Layer 6 of a small transformer language model trained on English Wikipedia (9 layers, counted from 0, width 128).
A neuron adds its activation times its output weights to the MLP's output. To switch it off is to set its activation to zero at one token and run the rest of the model.
A neuron's activation on a vector x is squared ReLU(weights . x), where the dot is the dot product.

Input weights of the MLP neurons that the questions are about. A number n stands for (n - 500) times 0.00072.
n1: 419 436 621 500 568 529 458 325 339 446 556 463 556 616 367 505 680 607 555 416 529 668 304 397 471 600 652 352 509 419 613 855 625 477 500 610 262 384 392 611 431 868 577 601 490 742 411 230 724 534 804 355 201 517 586 830 481 309 472 640 648 553 557 363 495 360 394 463 473 260 354 541 554 360 686 514 802 353 396 393 614 235 244 476 566 257 482 387 214 510 697 476 593 330 800 476 790 632 787 491 642 656 435 380 645 433 435 233 575 464 378 395 565 665 408 380 117 374 304 430 720 556 889 458 595 354 720 673
n53: 579 508 708 807 364 395 701 697 466 551 362 496 634 569 442 646 546 504 345 451 387 353 447 469 371 417 604 665 322 429 479 415 513 573 516 440 804 577 413 787 452 584 614 239 127 608 799 616 300 441 358 559 313 404 793 355 298 252 603 397 508 438 690 612 743 549 597 641 596 434 740 375 610 512 600 537 500 521 556 517 724 488 500 851 407 374 588 556 221 423 596 642 508 719 549 483 639 628 676 548 407 467 618 532 555 606 459 605 496 567 665 517 378 430 395 302 536 578 622 622 462 680 456 294 475 316 613 471
n126: 475 492 358 680 580 616 367 417 681 382 648 415 552 548 369 896 480 343 441 290 257 347 504 411 668 590 459 284 663 294 751 564 488 532 563 611 167 352 543 446 615 578 621 429 665 669 830 619 398 240 237 637 402 558 323 596 454 476 378 691 340 592 406 720 816 605 683 472 445 577 461 508 418 477 504 508 581 549 453 387 705 227 492 463 576 593 543 407 282 614 555 401 564 419 488 378 520 537 351 590 492 427 464 476 521 693 633 448 387 496 411 537 564 558 428 608 651 255 572 464 418 452 575 399 299 791 393 669
n209: 468 527 514 610 669 380 545 415 670 207 496 473 396 721 665 435 509 626 720 368 625 379 364 439 509 633 716 600 335 500 650 670 747 504 632 367 611 752 548 701 424 361 304 331 206 434 550 335 646 542 408 478 614 737 259 630 248 297 477 645 325 819 527 431 541 464 206 415 509 491 535 679 552 377 330 400 669 633 495 255 584 342 347 614 800 326 637 681 495 742 340 556 437 482 446 509 441 445 491 496 665 592 202 281 660 478 699 487 523 218 664 602 279 656 204 522 589 423 811 513 542 505 394 336 615 681 245 256
n210: 321 810 356 725 687 414 383 570 697 268 363 807 446 383 534 444 606 822 373 450 714 560 772 548 282 296 572 508 558 782 483 723 328 384 471 821 376 450 735 535 455 307 660 442 465 406 546 351 611 350 637 439 825 390 474 468 319 462 559 537 442 444 453 686 323 412 471 504 598 327 480 417 318 496 419 622 428 653 277 413 615 529 654 496 417 710 418 513 603 329 619 350 596 496 332 504 437 466 358 533 236 347 496 467 387 524 257 587 391 520 715 590 533 408 255 492 612 450 487 467 569 563 406 601 602 394 431 165
n224: 659 280 377 114 431 432 552 734 440 525 476 729 306 661 273 534 745 533 843 414 456 466 719 386 519 650 495 477 631 523 557 406 559 730 444 173 442 481 606 392 584 544 686 617 157 584 353 476 551 520 519 445 763 672 568 296 397 443 433 408 637 804 466 442 376 605 134 791 393 586 528 561 404 408 577 676 471 235 485 535 481 254 528 428 397 583 760 540 452 794 505 354 310 476 319 421 381 438 485 196 579 625 685 491 495 491 372 210 810 578 758 689 486 296 749 707 199 291 372 448 631 528 537 471 370 616 110 414
n226: 796 504 383 769 841 422 693 584 759 218 536 631 388 715 655 399 391 473 605 604 679 523 680 461 747 486 591 354 695 375 658 518 588 624 342 337 404 522 557 324 677 436 495 500 458 381 203 409 830 477 454 613 509 321 620 470 569 706 377 513 531 676 423 550 523 239 509 416 412 405 711 522 539 308 683 617 809 190 519 846 548 652 518 346 368 496 526 330 445 716 337 495 253 532 450 682 523 631 624 613 800 536 590 345 402 448 473 646 414 465 437 335 491 642 340 616 833 155 464 647 381 428 289 645 527 548 491 662
n231: 288 746 429 352 623 654 627 621 486 500 743 327 541 572 532 430 785 337 389 669 426 631 845 600 643 209 698 526 388 399 527 545 444 433 668 696 278 297 504 416 643 370 603 656 257 584 559 380 451 598 477 460 601 389 453 552 486 333 445 584 622 608 404 248 578 509 455 347 416 459 602 415 518 676 431 386 463 228 601 443 451 373 387 395 405 842 336 261 574 457 620 421 187 482 650 571 327 308 188 434 746 440 328 675 528 704 359 236 555 343 614 407 573 708 797 675 599 486 269 581 22 287 545 431 532 620 314 554
n375: 547 265 252 491 524 303 688 599 390 399 241 164 514 107 491 744 458 454 589 606 528 717 459 390 449 384 453 438 450 359 694 636 675 586 326 482 668 701 482 699 265 444 599 554 788 585 564 370 473 604 397 407 464 629 641 618 339 436 468 496 259 461 806 481 334 757 346 772 155 500 446 581 593 651 542 767 713 495 636 562 666 390 390 690 483 429 451 833 416 630 531 570 220 597 307 629 665 454 462 553 360 760 262 722 557 513 569 604 403 443 542 477 656 741 318 182 550 262 408 618 327 473 433 302 631 370 307 495
n381: 269 334 505 722 671 360 628 531 638 329 306 454 586 677 343 118 601 323 473 381 696 785 719 561 472 597 676 517 725 233 395 653 383 464 633 607 491 672 694 491 370 551 378 652 567 518 550 620 683 192 904 628 412 698 589 683 331 500 606 367 654 313 196 376 528 486 343 568 447 417 353 473 658 681 468 614 620 597 548 500 674 473 781 495 487 482 513 702 574 290 540 323 391 256 381 344 491 358 285 774 249 606 591 707 386 774 391 343 692 574 647 253 445 526 473 509 595 441 318 554 658 300 540 546 745 415 598 491
n389: 529 666 342 496 436 605 438 589 323 702 651 455 213 594 513 479 325 406 608 389 407 399 426 544 349 446 325 480 398 393 814 528 470 406 648 540 295 549 504 458 496 681 615 657 323 395 854 575 323 344 517 432 788 429 466 567 678 574 400 628 312 429 450 616 703 525 711 638 516 405 548 407 548 636 831 611 629 308 513 329 770 500 557 454 488 468 428 608 378 664 500 542 442 542 484 303 356 508 466 759 557 350 812 504 410 642 356 225 401 508 339 693 553 724 329 651 500 521 434 668 588 204 444 227 579 621 504 508
n460: 888 341 340 424 398 407 567 321 595 389 516 453 696 512 208 778 719 433 331 429 214 443 587 583 476 488 412 553 609 390 302 407 646 527 481 310 637 453 599 687 426 560 565 658 677 330 642 632 373 544 299 298 309 489 536 666 679 476 524 573 516 511 376 496 575 480 329 566 619 691 342 395 348 469 500 488 464 236 646 549 597 626 629 305 619 401 388 404 520 475 589 750 705 663 520 639 504 520 456 657 682 400 669 683 537 628 472 496 591 538 559 697 480 519 512 484 734 484 583 692 718 295 585 508 332 346 508 551

Output weights of the MLP neurons that the questions are about. A number n stands for (n - 500) times 0.00046.
n1: 442 398 554 538 573 571 511 513 416 410 448 598 461 311 575 522 500 409 410 464 383 618 440 514 476 474 548 405 693 511 597 505 483 473 420 407 500 576 473 427 462 658 570 448 419 565 524 510 570 417 353 404 449 525 650 587 484 467 476 584 606 553 495 551 689 548 423 520 607 388 567 568 421 492 239 546 714 549 576 516 626 662 559 522 622 423 381 362 307 534 430 436 431 497 555 478 474 515 494 407 390 413 424 375 392 587 440 583 570 406 582 273 626 617 485 622 409 432 523 604 344 487 540 613 427 435 533 478
n53: 482 479 492 479 496 463 461 473 468 502 460 544 519 449 555 582 548 519 533 530 451 465 526 456 528 585 652 474 557 490 587 451 586 494 475 587 978 486 502 514 508 569 559 448 536 500 472 538 627 469 420 484 416 485 566 468 445 473 474 547 553 450 602 543 524 466 498 546 508 472 459 438 472 488 627 623 565 441 485 522 399 537 502 628 336 456 488 514 502 377 507 494 526 443 555 445 458 447 598 573 474 500 432 502 554 479 434 572 433 547 517 461 448 472 553 483 412 564 465 479 485 601 660 494 431 489 634 483
n126: 475 537 485 535 472 413 424 459 511 508 568 362 381 590 446 488 438 571 587 461 466 543 577 596 383 367 398 461 467 572 548 403 447 465 515 511 495 597 562 626 551 531 479 539 483 457 588 657 457 358 507 498 534 489 564 673 472 467 437 486 337 458 552 514 527 411 424 508 646 462 446 389 604 447 558 670 447 515 488 540 468 483 608 504 508 534 534 540 420 519 506 461 528 422 649 476 614 481 446 559 516 443 462 528 504 400 541 429 504 458 515 583 610 448 395 528 471 580 514 466 557 645 481 420 394 648 511 553
n209: 520 515 473 500 628 539 579 420 476 477 510 485 444 565 652 701 495 485 542 387 669 619 498 455 592 532 638 470 626 512 393 552 540 512 432 457 575 498 363 470 415 401 573 522 445 456 393 436 563 559 560 462 479 600 432 389 471 629 452 514 462 447 535 463 598 596 466 385 551 365 406 480 356 493 590 367 530 403 599 638 577 601 488 524 555 596 481 481 340 476 621 495 513 466 522 457 324 471 543 543 423 551 482 394 498 413 616 333 397 412 567 252 404 578 471 515 469 402 535 486 435 471 581 557 653 427 532 538
n210: 482 435 558 545 410 510 638 448 483 625 439 414 567 475 486 699 343 464 437 581 517 581 459 497 429 382 498 462 510 462 299 530 472 558 683 436 444 388 374 415 592 657 636 384 522 604 553 408 493 515 526 517 403 484 436 534 669 548 366 443 493 576 436 431 628 299 400 474 565 585 454 543 466 502 475 550 371 571 505 429 561 565 488 469 454 421 471 490 541 526 636 710 303 603 418 559 576 436 521 382 628 434 509 567 549 450 435 569 357 561 407 564 456 488 514 530 457 410 474 440 533 554 423 495 453 535 645 538
n224: 541 423 457 473 489 597 567 534 523 497 566 416 514 492 547 649 470 371 648 443 476 396 394 497 492 344 345 411 516 438 480 502 546 741 355 542 459 490 474 412 570 671 640 422 500 589 453 448 481 540 429 398 517 623 516 586 421 497 372 546 418 503 390 416 458 508 453 397 668 553 431 618 492 440 407 523 600 457 555 603 578 500 434 373 621 545 600 314 623 642 476 447 414 516 491 478 531 437 425 345 640 353 392 546 338 441 513 795 459 473 568 415 456 461 534 341 484 500 487 416 481 618 660 531 575 391 456 493
n226: 487 615 564 467 464 550 424 580 546 538 541 601 409 491 443 567 489 645 355 516 444 522 541 407 467 579 672 559 488 517 568 550 483 536 696 491 547 691 518 585 404 419 498 574 544 478 566 468 401 573 330 434 669 443 425 451 600 500 470 686 373 498 480 475 361 440 463 418 533 500 502 453 498 440 535 648 418 464 591 498 318 446 563 543 579 392 407 479 560 407 566 565 500 551 483 369 441 464 473 507 498 553 407 633 657 573 550 495 505 471 505 636 516 395 563 464 441 486 608 537 514 495 340 539 441 550 389 532
n231: 491 403 363 503 518 580 583 548 462 573 285 612 294 510 467 462 552 571 580 473 604 485 411 427 467 417 624 542 521 651 579 531 455 526 448 546 564 463 475 526 437 549 554 412 438 406 485 391 347 433 592 490 454 457 376 553 492 562 369 383 544 490 468 383 511 538 571 380 344 452 343 611 510 357 500 473 484 526 459 477 347 539 420 486 503 476 578 737 528 485 610 638 714 482 614 621 446 519 572 477 554 482 625 347 410 654 683 468 512 429 388 373 583 473 606 443 453 451 600 535 477 513 500 560 604 521 440 532
n375: 598 331 521 636 400 518 584 697 487 384 479 587 481 616 599 440 464 396 442 495 359 488 475 701 528 559 438 428 594 267 414 536 401 397 527 371 497 520 460 490 480 387 517 656 637 560 652 647 531 555 597 503 695 505 562 446 643 548 387 572 518 497 615 678 593 562 539 436 620 535 327 387 533 546 536 542 516 524 649 562 620 521 436 495 613 395 505 515 467 578 470 532 430 480 525 428 485 508 565 544 405 423 561 463 597 543 358 573 385 505 603 567 411 470 591 455 538 335 453 438 503 503 505 624 481 575 481 481
n381: 507 555 648 565 523 427 518 574 473 368 388 525 604 606 408 398 514 316 286 555 439 448 488 300 618 540 652 512 559 485 418 610 503 604 538 596 544 408 459 440 495 588 621 482 490 656 437 370 577 341 474 445 492 492 608 407 473 487 380 540 533 366 448 356 539 674 596 542 532 531 528 528 483 480 507 468 530 510 563 448 444 357 465 489 456 339 556 559 602 594 540 415 529 495 540 692 562 417 562 660 464 360 537 532 476 414 588 500 438 661 497 480 449 558 548 445 584 447 536 569 619 434 505 456 531 424 548 435
n389: 471 594 418 520 495 495 413 522 676 434 738 362 585 617 498 452 429 513 562 595 427 396 576 465 498 567 527 597 627 349 552 552 669 452 677 612 362 375 378 388 418 533 342 435 481 479 519 534 352 389 454 602 549 567 472 587 510 492 517 570 401 582 531 488 575 451 344 528 490 574 492 470 529 396 623 442 530 621 530 510 435 426 427 406 466 432 502 381 451 479 409 500 474 510 537 584 531 601 505 578 455 707 558 618 476 492 478 635 543 574 610 566 633 529 507 438 553 572 521 502 530 605 648 572 485 569 545 502
n460: 579 528 596 588 508 614 414 488 488 553 387 390 293 517 451 526 481 451 558 691 535 407 425 554 557 489 654 579 477 452 505 516 680 551 541 431 443 363 398 568 476 428 747 497 563 550 468 385 508 523 497 418 389 366 500 586 638 520 564 467 384 628 416 612 429 384 522 474 467 492 471 497 515 458 405 233 618 608 594 383 505 492 338 446 586 521 540 500 473 471 412 464 371 591 540 580 495 419 620 473 536 515 500 541 424 525 634 560 481 402 551 488 446 498 438 530 454 341 340 449 531 552 553 578 432 514 428 559

Each question names a token from some text and the token that comes next. It shows the vector x that enters the MLP there. A number n stands for (n - 500) times 0.013.

Then comes g, the gradient of the next token's log-probability with respect to the MLP's output, scaled to length 1. A neuron's effect is roughly proportional to its activation times (output weights . g). A number n stands for (n - 500) times 0.00069.

"E", then ")"
x: 690 429 365 476 510 517 410 688 542 650 649 496 682 482 489 347 494 551 616 765 501 436 427 320 460 456 547 362 628 569 608 518 421 489 653 396 518 330 640 713 513 364 648 441 669 408 562 489 687 349 559 540 555 518 690 469 438 556 368 235 484 459 503 483 500 422 465 547 583 549 568 512 641 501 557 405 290 577 360 443 524 344 460 366 604 475 489 468 418 400 476 688 480 732 623 595 475 845 530 522 484 583 712 481 479 421 605 488 398 456 474 390 364 403 521 574 615 591 362 489 564 514 328 406 410 435 629 480
g: 391 478 422 365 616 449 413 524 364 667 573 564 626 764 692 123 411 446 576 651 691 296 474 486 572 424 475 487 479 313 533 574 565 686 342 438 351 23 578 480 668 592 778 647 578 489 532 472 491 536 500 542 273 515 526 355 542 347 570 396 398 649 616 288 427 593 482 610 537 608 428 535 494 638 394 540 482 380 466 674 380 523 447 424 911 612 541 427 385 488 586 596 368 621 368 415 594 528 537 449 488 536 525 523 250 418 555 408 670 506 697 624 342 560 653 346 460 669 284 566 477 601 408 749 585 449 357 528
Which neuron, switched off, raises the next token's probability most? n226

" J", then "os"
x: 546 556 438 541 411 420 647 688 419 497 524 444 425 457 415 496 451 451 486 449 658 589 539 644 654 600 615 299 400 536 397 508 499 464 306 657 789 603 523 709 432 502 567 330 332 504 672 521 544 535 355 633 595 551 513 539 502 423 532 296 645 437 539 392 507 461 587 642 450 437 409 484 700 619 536 537 467 459 533 419 428 344 583 722 404 388 501 411 281 365 521 495 637 372 493 607 631 603 365 596 383 461 583 435 581 373 596 748 454 575 569 497 425 304 515 486 358 410 632 495 512 323 614 467 579 537 316 352
g: 391 635 591 498 640 379 500 414 498 485 320 629 668 393 681 631 444 672 519 553 681 343 453 709 462 345 518 411 434 581 447 705 484 613 508 604 476 473 503 368 397 366 331 476 198 634 565 508 522 631 461 500 585 450 582 483 535 441 744 834 437 443 366 531 650 500 285 395 399 397 542 487 647 609 440 660 516 563 772 777 420 610 548 620 382 400 264 722 606 509 412 450 614 348 711 558 342 572 615 585 814 787 484 381 630 348 465 394 447 317 267 712 559 611 568 672 446 606 192 475 426 504 436 505 506 562 533 443
Which neuron, switched off, raises the next token's probability most? n375

" of", then " the"
x: 465 598 408 648 601 559 437 380 479 620 783 427 515 492 560 349 233 306 423 452 361 446 514 591 716 447 255 339 344 592 529 500 499 539 494 484 437 501 529 522 565 513 474 556 452 425 692 449 480 341 428 550 557 483 152 545 739 544 453 334 473 666 564 451 659 486 526 472 375 364 423 514 482 510 430 534 448 590 404 536 455 444 546 568 547 417 500 568 417 752 652 548 477 383 469 688 591 605 353 597 376 398 371 629 363 410 552 440 637 526 651 458 397 501 438 525 467 458 773 539 479 550 597 703 307 620 531 507
g: 464 467 402 606 388 880 513 646 478 506 543 265 615 610 570 720 483 435 461 196 480 354 691 621 462 548 624 673 338 637 650 441 439 552 587 473 545 471 464 322 779 589 446 446 503 601 629 433 354 205 457 465 514 516 597 774 532 644 771 367 499 580 867 442 603 228 708 532 499 573 433 587 693 408 438 425 539 564 386 666 481 645 715 327 617 516 346 507 362 541 484 497 412 427 425 520 326 401 569 471 511 334 256 618 490 593 607 569 733 387 684 481 380 473 550 567 423 430 675 342 499 583 405 408 350 458 606 501
Switching off which neuron hurts the next token most? n126

" in", then " his"
x: 408 575 320 626 600 521 411 535 580 729 843 517 438 540 478 326 422 560 460 454 257 474 367 611 608 416 487 272 352 677 477 563 475 561 389 521 358 544 509 505 536 403 495 545 558 258 818 558 526 451 463 471 597 763 493 496 662 441 410 422 292 504 492 491 549 545 449 504 496 417 533 620 486 551 642 622 472 440 416 600 402 581 561 482 593 494 504 512 311 588 524 482 641 512 571 500 563 684 374 660 330 476 460 460 437 581 626 326 519 651 433 539 287 440 369 469 548 449 538 640 643 433 513 381 318 666 383 488
g: 537 460 633 245 634 685 643 298 417 258 582 392 461 627 610 459 603 525 442 468 393 611 561 414 597 666 545 392 448 416 378 546 748 597 334 657 554 489 572 491 422 551 549 548 437 428 680 628 692 470 678 449 568 457 439 400 595 402 504 487 390 532 573 177 285 471 552 365 47 680 682 484 532 685 722 298 397 368 524 417 434 467 624 583 470 354 538 506 715 717 615 454 426 522 395 497 470 631 253 550 665 636 593 610 561 492 512 348 458 544 754 650 542 306 645 305 503 540 566 448 374 774 655 444 486 643 415 662
Switching off which neuron hurts the next token most? n389

" of", then " B"
x: 538 473 460 449 536 635 612 468 467 542 749 512 601 579 574 413 300 488 474 390 281 552 491 689 746 428 334 359 382 562 451 536 346 619 421 467 470 609 465 506 513 618 539 651 335 486 675 325 515 469 380 545 648 565 273 405 743 570 505 435 457 586 554 407 769 557 550 407 471 270 332 390 451 522 469 523 348 591 366 472 535 561 643 571 590 460 572 540 455 698 622 559 479 522 443 727 480 596 338 552 406 309 500 622 339 546 669 411 640 532 478 519 446 421 409 557 475 467 739 518 443 538 567 451 316 549 490 615
g: 527 392 556 651 348 367 381 697 579 580 469 797 462 534 679 369 582 342 474 550 609 400 423 482 414 494 329 307 456 468 542 373 581 629 690 432 591 725 564 571 262 464 266 516 484 580 654 464 560 598 606 577 383 448 602 593 461 456 564 453 402 536 69 524 458 778 395 583 539 371 493 320 473 445 333 580 441 531 596 345 381 456 359 562 273 443 517 281 684 467 473 432 593 538 590 524 788 573 375 636 317 802 678 372 614 392 507 709 386 696 360 522 582 558 226 429 603 519 406 676 647 272 572 446 539 558 552 631
Switching off which neuron hurts the next token most? n389

"ing", then " with"
x: 453 607 396 409 573 483 515 577 431 343 530 453 533 743 430 347 314 496 553 411 360 453 713 510 794 461 514 489 418 616 686 502 533 728 712 576 485 315 459 605 517 548 541 474 406 521 594 520 332 270 429 405 463 459 298 375 579 548 406 555 325 592 549 412 485 590 692 498 270 456 332 294 469 659 505 685 509 531 298 379 506 633 597 489 452 551 442 530 458 689 639 547 412 508 487 555 651 568 430 493 435 551 332 556 376 355 647 524 496 522 495 407 370 403 479 494 542 492 517 322 422 398 551 573 616 590 480 526
g: 527 425 180 307 669 500 317 521 499 448 317 488 621 687 459 719 694 454 533 559 576 541 571 466 652 516 527 452 395 498 756 129 355 458 383 623 604 454 402 679 668 455 649 676 759 654 447 543 561 629 605 567 405 498 547 218 245 679 523 481 668 566 440 557 593 556 466 473 511 732 588 569 446 521 272 540 312 713 306 342 504 573 686 655 544 710 665 533 591 365 368 543 596 486 465 397 690 699 475 527 559 372 576 486 434 440 573 523 335 415 489 557 616 625 500 686 441 411 408 295 432 595 605 451 557 300 724 652
Which neuron, switched off, raises the next token's probability most? n389

".", then " |"
x: 430 579 431 598 335 415 512 456 414 574 698 542 292 460 647 334 413 397 601 477 371 443 279 500 507 562 423 392 451 641 551 446 389 612 405 613 386 585 587 637 704 456 600 530 307 489 698 277 464 517 356 573 617 678 573 418 649 399 341 404 453 528 450 441 459 437 651 610 475 434 405 371 473 432 482 591 498 508 365 547 384 462 657 613 532 586 638 448 478 622 441 656 649 486 487 747 596 567 424 504 279 482 561 484 406 331 705 545 725 517 526 649 374 235 538 571 508 375 467 639 432 298 537 544 558 403 491 482
g: 432 560 506 165 376 363 589 660 378 676 402 272 708 539 535 383 386 535 595 355 684 641 481 530 564 324 643 545 483 659 621 545 580 554 397 576 610 301 436 452 608 510 701 565 612 565 480 357 574 458 415 492 427 575 590 668 308 482 538 423 173 641 527 312 645 344 611 266 370 697 402 439 579 556 291 361 602 503 359 749 374 659 446 450 591 618 410 684 576 367 655 636 562 514 419 515 277 535 506 427 446 275 499 400 226 503 516 515 596 588 724 594 197 602 740 416 566 629 316 335 569 353 551 452 436 430 517 567
Switching off which neuron hurts the next token most? n224

" 202", then "3"
x: 544 601 295 491 553 430 582 519 606 312 595 645 376 375 453 461 217 678 324 573 391 505 551 559 605 509 517 460 467 647 495 541 407 487 290 504 582 523 526 511 442 308 626 505 436 648 411 404 504 549 403 525 778 597 363 428 398 366 500 443 552 336 442 485 410 531 621 578 636 465 554 330 497 381 597 639 548 656 340 340 236 505 633 563 547 521 639 412 384 459 705 438 487 454 586 666 510 433 410 649 428 563 405 495 460 465 647 634 409 355 563 538 449 315 404 514 421 410 510 689 496 266 533 630 461 400 411 421
g: 602 409 451 537 308 345 306 654 454 536 557 641 808 552 458 743 333 435 247 554 634 435 485 333 576 597 541 521 463 398 587 433 562 290 480 388 567 600 513 614 434 425 601 677 697 296 669 258 731 541 411 572 393 661 457 546 667 526 464 583 560 535 404 523 374 670 595 391 511 668 464 624 267 400 456 572 470 643 402 642 604 428 687 674 628 373 322 440 613 543 729 637 623 703 500 457 307 600 583 469 371 461 370 823 416 490 802 481 496 546 536 405 709 549 507 554 440 521 514 410 379 482 767 571 458 666 725 721
Switching off which neuron hurts the next token most? n210

" for", then " al"
x: 488 471 311 569 427 600 542 584 424 579 854 422 416 601 612 371 302 487 586 442 303 558 463 822 601 411 322 437 302 643 539 496 334 633 394 562 364 602 298 470 443 532 605 607 398 456 672 471 584 465 395 328 556 461 422 456 771 392 512 323 438 449 560 495 653 538 497 486 373 404 360 380 502 530 719 588 463 504 433 484 435 488 617 595 588 418 476 587 320 525 631 602 568 468 385 684 584 636 422 633 396 416 618 486 459 390 618 439 575 530 520 394 422 401 461 563 502 548 595 546 581 487 504 448 264 640 420 492
g: 458 455 587 519 565 742 546 469 520 398 395 678 629 523 590 406 450 661 777 457 331 553 456 296 450 648 231 427 460 460 779 646 489 637 787 464 540 395 297 663 484 657 324 491 306 432 636 472 448 480 386 261 319 619 441 544 519 499 547 325 475 667 361 496 568 549 681 499 500 415 315 447 465 704 379 592 489 423 655 585 186 664 565 416 451 665 642 280 607 338 418 460 353 403 547 448 423 608 517 371 807 584 562 572 556 641 628 383 469 355 396 470 250 436 481 718 525 462 272 553 534 689 657 687 628 395 550 588
Switching off which neuron hurts the next token most? n389

"h", then "or"
x: 353 578 322 466 583 536 522 601 368 509 512 263 555 524 418 562 604 357 426 411 514 515 481 439 319 475 619 488 399 334 585 506 415 511 372 566 863 513 643 693 343 413 443 471 366 306 566 554 443 502 388 325 551 748 554 689 545 445 420 477 489 495 573 534 517 478 421 582 495 544 382 419 690 546 321 504 457 355 502 428 313 578 470 574 528 398 477 470 428 363 448 769 651 642 505 638 682 503 600 597 572 433 474 457 519 509 582 511 685 504 498 444 487 437 489 453 386 494 457 543 498 145 546 454 433 507 306 437
g: 322 457 636 521 316 474 412 646 718 439 503 562 572 525 492 444 664 594 771 571 340 535 372 577 505 608 353 415 251 438 384 758 255 660 454 455 669 570 347 531 479 902 592 369 506 404 449 351 507 456 627 701 333 576 620 500 340 365 608 461 631 374 577 529 471 484 574 647 186 356 579 468 432 424 284 503 443 504 548 385 661 626 494 309 517 492 699 359 467 356 496 312 665 679 626 635 606 604 536 596 444 507 378 629 528 404 679 486 516 408 606 442 681 378 330 496 492 436 670 521 758 409 608 834 351 379 506 483
Switching off which neuron hurts the next token most? n460

" T", then "ow"
x: 540 533 279 579 368 553 650 661 419 469 700 449 506 635 432 531 496 479 542 569 442 551 478 593 603 529 607 314 604 454 425 479 454 523 428 574 787 467 420 698 535 403 582 359 504 494 648 392 420 499 349 599 509 632 525 351 514 360 531 348 530 453 611 514 564 628 515 582 593 377 444 476 609 555 552 568 563 213 437 458 446 352 600 679 442 627 496 558 344 517 354 454 758 532 551 552 622 579 260 607 436 383 544 472 380 554 464 697 507 724 423 469 332 301 336 401 458 541 558 534 654 377 619 470 468 465 438 396
g: 390 407 351 542 416 617 365 533 348 764 346 657 203 355 538 417 552 421 399 344 369 503 577 451 704 349 584 432 605 427 671 389 400 482 711 589 479 527 497 658 392 384 357 494 523 445 268 581 674 457 376 466 265 383 224 245 349 637 538 593 486 480 740 340 236 431 447 514 649 517 493 625 501 220 289 444 406 467 709 623 643 520 461 361 264 502 551 603 328 605 424 385 625 488 444 601 676 404 624 732 587 484 491 621 416 638 422 462 390 420 411 570 392 568 403 471 383 478 397 152 521 488 442 472 578 673 520 701
Which two neurons, each switched off alone, lower its probability most, in order? n53, n460

"D", then "'s"
x: 451 241 309 497 399 467 396 501 416 564 481 381 496 587 550 232 623 392 623 599 435 446 397 399 543 370 561 467 473 573 475 552 520 429 585 444 603 435 665 770 559 410 654 594 665 461 500 409 525 463 523 452 436 685 612 516 323 366 370 590 466 458 596 397 727 387 325 595 576 593 326 510 557 316 443 537 444 519 382 340 523 337 470 553 497 593 322 571 392 414 512 463 573 607 325 652 381 671 372 655 558 651 585 546 498 415 696 616 647 523 451 412 447 423 609 447 670 526 499 404 573 578 414 511 465 498 752 428
g: 480 514 370 339 871 763 532 648 487 207 456 444 497 397 744 143 628 265 560 592 575 649 578 537 657 540 584 529 393 476 673 492 687 466 345 742 358 399 419 568 454 430 603 590 509 765 555 479 545 466 470 463 363 438 606 420 574 587 595 313 557 559 450 418 330 540 438 563 605 697 480 465 627 409 502 364 519 430 636 625 371 541 574 367 601 536 584 573 738 489 741 504 412 600 241 487 585 566 414 477 728 574 335 226 437 448 494 378 546 583 612 662 455 650 751 371 498 502 361 520 359 675 485 390 619 435 314 699
Which two neurons, each switched off alone, lower its probability most, in order? n460, n381

"–", then "1"
x: 497 648 297 427 536 305 408 596 612 430 712 587 634 433 593 426 468 379 494 530 433 290 490 524 692 605 509 303 614 584 423 434 223 392 442 659 532 528 624 512 705 597 511 556 424 373 404 449 485 433 491 637 618 611 351 393 498 362 392 468 533 560 514 511 409 460 480 693 581 433 578 318 436 439 591 599 473 530 415 511 479 435 635 530 478 401 610 422 331 530 460 630 634 438 537 410 649 596 348 497 442 539 519 521 567 294 575 586 609 636 566 365 168 429 366 423 591 342 394 413 350 464 394 489 652 377 482 287
g: 247 212 402 514 475 504 489 765 342 428 483 461 496 359 608 470 370 556 380 235 438 579 574 596 460 394 513 357 423 596 253 537 528 904 469 385 481 363 435 546 409 413 501 476 500 557 568 411 518 601 355 433 573 522 616 548 338 466 694 449 378 515 400 807 472 420 481 456 733 548 528 251 466 560 564 469 423 630 256 112 463 543 504 659 424 473 312 655 646 588 558 675 536 631 565 387 463 418 496 489 538 380 281 321 539 418 549 615 377 623 437 463 301 119 575 284 541 707 365 570 568 607 519 532 668 494 526 409
Switching off which neuron hurts the next token most? n210

"nd", then " and"
x: 495 419 234 477 346 524 431 620 406 601 514 510 837 441 521 456 704 302 616 432 395 359 499 527 604 503 395 589 490 366 539 609 481 523 538 406 206 385 517 416 527 524 630 643 664 631 476 506 611 493 546 619 527 674 873 595 511 430 447 345 555 411 528 618 530 430 308 538 701 603 535 554 690 412 253 347 599 521 583 514 445 507 493 473 428 490 538 480 564 489 662 555 626 469 475 476 596 496 288 607 574 443 442 379 638 385 416 479 444 590 522 467 425 524 573 389 613 459 348 497 378 372 523 426 515 534 634 471
g: 469 462 340 439 571 608 359 477 452 375 470 405 597 448 625 334 598 676 521 602 375 743 368 492 861 357 646 417 552 703 502 293 526 562 486 588 298 501 550 589 558 458 564 816 524 439 400 761 461 485 567 625 366 576 383 475 675 524 419 301 413 812 449 451 529 159 570 328 300 529 601 449 470 574 378 460 406 617 607 438 562 378 499 383 728 398 681 510 635 549 527 584 375 498 348 375 339 461 231 307 642 456 592 237 427 333 560 701 610 580 553 360 461 419 523 463 285 649 323 283 585 432 378 490 547 530 591 403
Switching off which neuron hurts the next token most? n460

"t", then "a"
x: 446 579 680 357 420 719 582 622 426 496 681 349 493 545 483 238 516 452 297 485 421 427 555 649 588 437 383 348 278 687 427 315 405 612 451 506 429 626 429 462 442 487 500 582 578 381 604 475 547 482 472 368 500 460 607 587 566 513 450 540 595 451 664 600 572 422 548 443 540 535 475 330 646 695 455 588 640 436 428 216 398 544 370 558 552 614 337 596 456 488 456 400 398 525 625 434 481 346 504 750 626 538 480 485 269 591 697 519 507 524 457 494 510 481 448 378 484 489 510 630 673 458 676 311 394 348 472 606
g: 537 625 647 462 491 437 512 486 517 462 525 404 632 441 567 461 305 643 791 464 466 514 491 616 590 589 533 560 557 480 416 686 494 418 526 585 340 586 353 294 628 315 465 343 424 464 695 216 749 618 493 546 490 650 468 605 519 818 380 441 657 364 569 727 365 599 438 711 515 600 504 583 428 543 351 286 355 500 494 838 686 225 562 530 504 393 371 588 737 413 335 617 357 264 437 521 528 459 544 563 409 606 644 586 571 606 700 400 211 508 479 491 304 427 503 534 405 336 703 506 727 572 397 705 526 687 601 648
Switching off which neuron hurts the next token most? n389